Layer 3 of a small transformer language model trained on English Wikipedia (10 layers, counted from 0, width 128).
A neuron adds its activation times its output weights to the MLP's output. To switch it off is to set its activation to zero at one token and run the rest of the model.

Output weights of the MLP neurons that the questions are about. A number n stands for (n - 500) times 0.00073.
n6: 565 641 488 630 376 496 345 349 827 462 554 325 424 532 580 445 415 585 496 516 385 368 803 475 538 296 512 587 748 294 667 633 379 369 496 783 425 299 451 511 556 567 547 556 532 628 550 732 324 427 496 675 387 500 228 469 358 701 655 413 486 602 712 476 367 292 947 633 500 615 319 287 556 399 382 386 419 426 607 464 492 526 515 448 617 485 530 477 523 649 598 324 522 361 520 600 711 512 445 448 526 389 337 421 464 395 328 452 534 676 608 364 374 591 423 492 624 406 396 552 446 447 578 108 320 335 296 515
n18: 598 372 549 433 673 432 274 198 472 526 439 679 656 543 336 429 518 508 411 418 542 464 515 377 798 469 261 543 409 511 551 533 460 603 472 475 602 384 666 714 359 552 399 664 295 312 313 320 648 752 277 132 380 545 470 683 556 351 377 534 560 551 715 404 637 238 565 701 739 441 614 593 496 524 447 484 511 361 294 610 728 530 397 381 763 461 425 576 473 457 297 413 566 526 540 351 347 396 508 599 455 433 439 479 437 295 663 438 641 364 540 407 539 471 496 450 387 684 533 393 442 320 598 345 590 723 378 571
n31: 537 401 483 620 527 516 504 519 567 511 431 520 431 588 287 392 384 441 358 397 682 711 410 683 615 397 582 504 337 445 500 384 663 464 706 687 616 527 401 624 422 462 555 455 612 439 713 488 492 178 727 504 411 413 697 666 734 884 247 665 639 751 622 565 440 504 465 639 484 500 582 602 459 398 573 628 395 247 317 680 692 530 385 337 525 363 683 481 527 338 707 585 385 508 696 648 422 394 453 572 573 613 570 564 504 633 571 366 585 747 642 461 385 618 419 702 333 577 500 818 621 504 345 387 496 710 523 527
n50: 836 400 765 567 397 560 342 510 80 423 534 488 470 445 492 454 362 438 592 513 357 632 214 456 827 395 257 627 451 589 477 728 595 364 270 566 479 397 344 449 595 599 458 496 521 605 606 470 492 461 626 396 699 405 454 604 405 374 481 561 289 622 561 462 647 454 558 806 466 401 461 632 346 323 309 529 471 174 508 787 446 228 520 436 692 669 564 651 765 521 265 543 461 496 418 616 250 534 680 661 395 598 593 429 674 761 571 469 578 573 487 608 616 282 594 561 660 477 662 547 539 496 320 744 531 714 318 407
n84: 432 402 392 525 545 534 345 500 529 464 541 414 420 732 604 106 570 606 520 504 448 454 655 625 441 348 589 432 327 598 747 504 369 454 580 595 612 751 423 492 601 496 515 664 612 421 436 299 566 581 691 321 416 523 482 414 559 678 703 480 622 558 452 454 23 295 540 555 512 302 774 589 500 360 672 492 645 565 632 277 403 469 446 265 456 289 401 448 484 496 504 538 408 559 318 627 480 508 504 679 504 462 682 522 749 362 537 342 432 489 706 455 432 439 596 255 856 435 255 407 610 658 426 450 481 192 325 342
n86: 485 489 672 558 239 239 657 475 546 692 295 360 426 420 525 398 381 618 489 475 518 426 371 489 584 406 553 513 660 453 524 422 526 529 374 606 558 554 756 541 731 630 597 472 420 636 578 518 612 530 535 564 686 531 500 684 493 445 497 476 598 558 395 828 707 591 475 332 475 380 602 532 185 668 451 529 532 609 408 569 518 833 595 628 639 550 521 355 352 482 482 600 306 649 369 692 376 470 395 471 339 577 480 473 690 504 670 391 482 477 426 343 584 544 238 521 588 540 462 541 577 319 667 325 384 522 603 507
n211: 321 747 504 462 391 516 673 745 489 599 629 409 523 569 496 508 579 549 363 519 582 799 511 468 548 538 358 598 271 633 500 504 316 550 609 512 554 553 714 687 657 446 525 286 477 276 288 500 565 540 360 705 433 804 458 451 292 519 449 301 524 317 496 609 264 565 541 555 477 633 564 481 360 755 341 599 463 382 536 312 526 482 564 554 289 631 427 682 574 473 553 535 443 493 779 277 605 688 557 469 423 686 528 398 384 176 625 597 485 552 341 696 601 355 407 422 493 666 493 769 514 533 409 504 434 470 572 518
n225: 588 641 411 585 379 476 415 563 549 315 476 485 817 446 609 705 597 769 363 401 575 570 614 653 385 381 456 366 496 609 370 450 535 349 644 432 527 568 579 341 559 522 602 398 531 471 545 578 496 205 237 433 457 595 483 591 374 438 466 426 421 458 434 582 389 427 703 228 339 362 550 572 343 535 440 373 642 303 370 720 644 526 468 500 663 481 471 451 284 378 626 601 270 778 271 646 598 500 351 469 445 496 210 255 608 697 409 522 511 290 531 424 402 472 616 575 525 684 590 486 567 471 339 399 493 347 438 238
n230: 414 426 719 666 694 492 489 394 794 413 285 586 532 674 227 250 518 364 684 214 600 701 379 620 618 543 471 721 583 623 319 600 302 341 793 566 777 426 663 429 548 656 475 440 670 595 354 452 425 296 405 435 724 578 595 594 443 615 373 534 511 658 470 360 634 480 469 609 453 288 666 419 520 569 515 638 596 400 544 421 484 586 441 493 454 395 594 776 580 559 508 484 515 616 334 458 566 443 462 564 227 448 569 538 544 484 563 721 619 442 440 694 596 515 473 704 284 594 767 519 609 530 480 599 392 433 299 519
n231: 562 520 706 564 480 525 461 257 376 844 401 532 398 383 285 899 489 603 691 727 621 467 488 299 519 360 533 552 707 563 561 444 434 589 414 496 677 547 388 534 599 436 570 222 403 592 426 810 444 512 616 409 537 690 500 373 339 407 532 504 198 528 527 471 236 460 755 525 576 421 526 575 480 294 345 295 441 365 549 572 405 573 504 496 487 307 619 461 702 396 420 537 489 634 690 551 500 562 569 496 404 313 696 487 787 524 377 481 363 559 402 500 633 463 500 543 366 448 534 312 267 423 264 588 445 496 723 766
n295: 691 612 504 512 427 384 500 409 594 579 614 326 540 759 546 445 273 608 647 349 664 464 643 435 492 609 375 514 463 565 453 613 468 457 365 406 637 608 710 655 484 581 360 685 406 489 405 440 617 468 636 476 504 433 440 391 211 390 437 579 339 633 462 302 340 660 622 568 438 541 643 150 524 203 360 391 561 336 691 578 469 757 427 726 587 450 406 576 508 655 558 571 599 571 620 603 569 600 387 267 519 591 331 517 366 658 252 460 386 521 500 577 560 439 534 397 344 702 540 372 547 710 632 915 632 566 548 612

Each question names a token from some text and the token that comes next. It shows the activations a of the neurons there, in the order above. A number n stands for (n - 500) times 0.03.

Then comes g, the gradient of the next token's log-probability with respect to the MLP's output, scaled to length 1. A neuron's effect is roughly proportional to its activation times (output weights . g). A number n stands for (n - 500) times 0.00076.

"ut", then "t"
a: 481 499 500 505 497 506 488 499 495 408 514
g: 362 309 608 522 449 517 602 484 582 562 459 447 661 467 663 685 518 445 729 455 471 307 628 475 581 769 508 696 540 395 474 406 593 517 564 418 448 558 496 375 628 646 344 431 524 520 596 447 542 456 563 450 338 323 593 576 568 620 562 422 591 466 392 620 580 717 445 433 535 512 506 703 535 413 670 297 444 588 407 693 469 663 275 382 417 436 479 277 448 572 434 477 614 594 656 672 519 774 515 559 219 536 665 467 490 541 809 501 596 563 437 278 522 319 351 473 447 400 588 775 483 515 571 500 462 649 444 598
Switching off which neuron hurts the next token most? n6

"sh", then "ore"
a: 505 507 504 489 539 501 501 501 499 490 502
g: 543 549 405 469 432 572 527 515 475 368 512 473 459 424 519 635 555 679 228 454 307 382 322 508 398 403 510 333 720 511 578 437 488 613 648 489 603 376 638 395 443 545 462 573 474 564 326 449 409 509 488 706 423 695 448 452 615 559 623 396 465 528 594 395 649 527 594 612 627 557 566 388 558 479 520 530 540 687 353 478 760 382 337 646 588 619 494 760 518 569 371 424 717 500 575 665 582 520 390 409 656 431 367 513 291 227 426 360 322 521 434 315 444 496 256 450 402 556 275 621 449 560 338 465 614 441 385 800
Which neuron, switched off, raises the next token's probability most? n84

" its", then " sc"
a: 499 495 529 499 494 507 483 482 491 500 439
g: 343 576 654 444 531 456 568 452 455 526 434 694 453 514 494 481 596 290 435 565 644 395 520 668 501 418 497 575 579 378 628 340 431 566 410 313 536 446 280 394 550 604 443 665 273 507 661 628 577 532 317 341 531 455 553 466 352 347 494 447 466 412 557 621 443 378 269 482 351 575 640 575 614 394 444 565 850 215 461 574 735 406 486 777 522 571 505 608 619 470 552 554 731 454 416 304 555 429 448 369 488 417 628 391 683 563 569 357 572 462 298 589 380 547 306 584 564 322 581 575 526 624 346 474 585 459 433 340
Switching off which neuron hurts the next token most? n295

"ment", then ","
a: 493 495 528 500 494 513 462 498 500 518 513
g: 509 274 378 656 584 457 390 404 529 498 355 499 368 388 485 603 558 619 557 563 692 342 506 664 661 363 468 387 636 445 502 396 506 616 373 374 242 589 460 523 475 558 593 592 453 702 342 425 606 382 441 486 850 754 560 419 581 546 567 462 501 604 607 560 444 430 672 542 329 241 296 390 654 522 577 443 556 501 559 554 570 664 563 624 587 495 597 286 509 508 483 442 559 411 660 347 518 329 623 333 507 318 595 599 662 568 716 432 532 345 379 638 364 616 434 469 642 386 346 551 415 489 666 652 562 589 473 636
Switching off which neuron hurts the next token most? n211

" B", then "as"
a: 500 515 495 500 508 498 513 504 512 496 502
g: 738 422 402 374 668 423 474 276 478 436 592 367 557 538 466 506 465 407 346 558 507 636 480 331 459 436 405 637 462 517 567 566 634 558 572 339 447 676 460 622 360 562 501 463 546 469 176 558 642 247 367 360 483 639 473 501 517 554 386 404 345 393 457 533 308 369 445 458 430 412 486 438 485 601 433 416 463 369 435 345 719 526 516 555 320 674 390 282 728 484 431 535 308 307 556 707 364 485 511 576 643 605 359 418 353 417 679 573 366 490 418 253 470 655 550 294 383 599 622 467 391 447 369 315 421 647 408 563
Switching off which neuron hurts the next token most? n18

"h", then " st"
a: 521 491 493 503 499 531 487 494 482 499 511
g: 343 741 660 354 704 460 329 523 461 619 452 306 526 420 442 707 336 549 541 350 556 749 605 619 550 602 305 606 483 527 338 352 308 435 411 471 509 518 489 643 536 500 306 701 535 455 621 442 379 255 165 605 443 567 552 612 255 460 339 318 526 256 561 626 481 429 611 582 468 314 369 479 546 531 471 420 571 664 549 540 563 753 472 553 707 297 424 416 530 634 628 487 378 516 576 430 615 495 629 457 330 535 499 397 478 490 582 498 563 562 444 577 644 624 597 365 478 422 474 543 597 486 460 530 579 368 611 529
Which neuron, switched off, raises the next token's probability most? n211

"i", then "at"
a: 498 503 505 471 494 500 497 499 506 498 512
g: 406 571 323 449 529 544 361 501 350 566 417 399 562 579 428 515 650 691 364 603 301 584 746 523 505 622 643 318 566 519 529 615 436 606 501 545 617 323 589 548 457 435 481 528 536 423 431 409 661 590 413 641 169 627 476 591 544 298 525 486 457 396 336 320 472 245 379 377 425 795 444 659 601 418 780 723 499 587 527 385 459 435 367 464 318 445 462 554 747 568 552 375 347 323 492 320 405 656 477 575 501 492 648 447 468 562 449 337 426 404 459 521 469 547 646 414 307 370 669 493 435 534 289 448 556 526 485 457
Switching off which neuron hurts the next token most? n50

" D", then "ep"
a: 519 506 511 487 509 500 504 503 499 498 501
g: 491 546 568 576 456 656 545 557 455 625 714 717 344 405 525 621 567 339 655 677 620 438 512 677 363 473 586 560 633 340 657 840 282 597 651 639 168 594 646 480 604 676 631 412 494 626 652 623 358 464 526 354 514 391 440 429 494 536 727 468 430 541 587 561 513 603 478 761 747 547 475 493 585 264 455 519 409 681 513 370 482 456 627 485 442 551 608 516 519 291 470 545 580 410 429 485 431 557 410 399 501 623 465 223 519 439 349 590 489 482 655 685 594 475 267 511 519 457 488 378 540 481 538 508 561 460 413 471
Switching off which neuron hurts the next token most? n6

" G", then "L"
a: 499 509 542 501 498 499 502 503 515 495 507
g: 551 660 475 524 392 426 408 633 517 584 550 432 502 813 439 596 607 525 504 362 604 613 508 565 694 672 498 493 561 449 302 508 605 544 343 524 616 535 576 626 551 510 319 476 458 518 445 592 753 437 625 352 495 602 498 497 626 486 468 495 616 325 727 493 416 578 508 530 531 408 302 357 431 373 644 339 300 447 414 558 420 518 618 761 603 410 579 406 580 427 728 478 345 602 514 458 475 608 518 411 552 788 349 304 326 740 535 305 535 524 471 595 519 358 584 703 552 475 419 663 335 485 363 722 526 491 665 715
Switching off which neuron hurts the next token most? n31

" and", then " the"
a: 500 506 508 500 500 499 500 518 495 503 640
g: 602 526 655 497 576 569 545 713 413 560 420 472 492 479 373 659 394 321 557 468 697 298 578 468 324 482 429 663 392 462 561 513 457 673 394 539 321 562 453 485 597 455 320 551 269 475 552 249 748 243 447 543 572 509 470 525 321 447 746 724 465 667 611 334 421 552 396 431 586 457 558 330 514 400 505 538 269 560 508 366 351 485 472 517 690 345 606 612 428 534 542 700 430 570 512 463 338 507 515 740 433 489 589 547 491 360 447 406 357 475 617 540 485 391 605 524 521 394 608 374 752 519 579 397 140 519 444 512
Switching off which neuron hurts the next token most? n295

" b", then "out"
a: 499 505 496 499 522 499 496 512 497 500 499
g: 581 386 559 515 590 461 592 617 528 487 676 623 628 502 416 537 494 491 317 588 514 515 626 572 491 595 478 313 472 467 801 385 524 489 564 439 659 632 572 687 517 584 387 515 416 588 320 484 718 516 565 397 378 582 614 560 285 472 576 446 538 328 339 404 557 398 655 519 540 332 648 628 430 383 347 537 617 501 636 369 457 495 404 398 367 421 245 424 284 393 533 511 639 288 438 475 494 352 406 159 325 395 397 476 387 390 472 542 332 630 602 237 357 556 532 547 669 528 474 691 375 465 385 371 442 412 281 379
Switching off which neuron hurts the next token most? n84

"h", then "ans"
a: 482 501 507 499 494 507 500 493 507 504 504
g: 447 448 255 657 491 679 619 518 535 528 506 453 646 460 533 563 617 460 491 522 673 348 576 579 637 669 314 527 512 629 691 628 440 462 434 454 583 631 389 285 641 699 224 682 363 434 468 316 523 426 829 443 565 376 274 389 457 527 608 482 511 433 689 623 515 295 525 544 521 444 531 523 598 595 411 542 221 518 589 485 619 442 484 424 504 560 525 505 484 548 686 370 716 509 531 512 587 252 503 491 599 459 449 563 453 441 433 538 574 620 311 613 575 760 672 482 604 375 507 501 537 443 643 463 442 295 775 477
Which neuron, switched off, raises the next token's probability most? n6

" part", then " in"
a: 497 509 497 502 507 512 501 560 613 496 510
g: 480 338 515 422 750 499 639 404 383 607 281 596 498 613 527 491 509 522 684 520 441 378 460 445 742 441 567 663 669 680 451 600 450 582 330 548 717 652 560 441 490 402 339 553 600 556 427 575 235 623 510 600 706 511 645 288 718 444 487 559 559 583 648 705 468 429 455 708 700 490 436 630 310 565 601 621 609 499 489 416 430 402 568 496 512 264 517 499 550 585 584 477 320 592 374 411 525 407 471 493 647 391 244 350 435 388 448 377 269 383 533 557 582 485 398 482 555 352 554 495 418 318 672 692 485 472 383 629
Switching off which neuron hurts the next token most? n230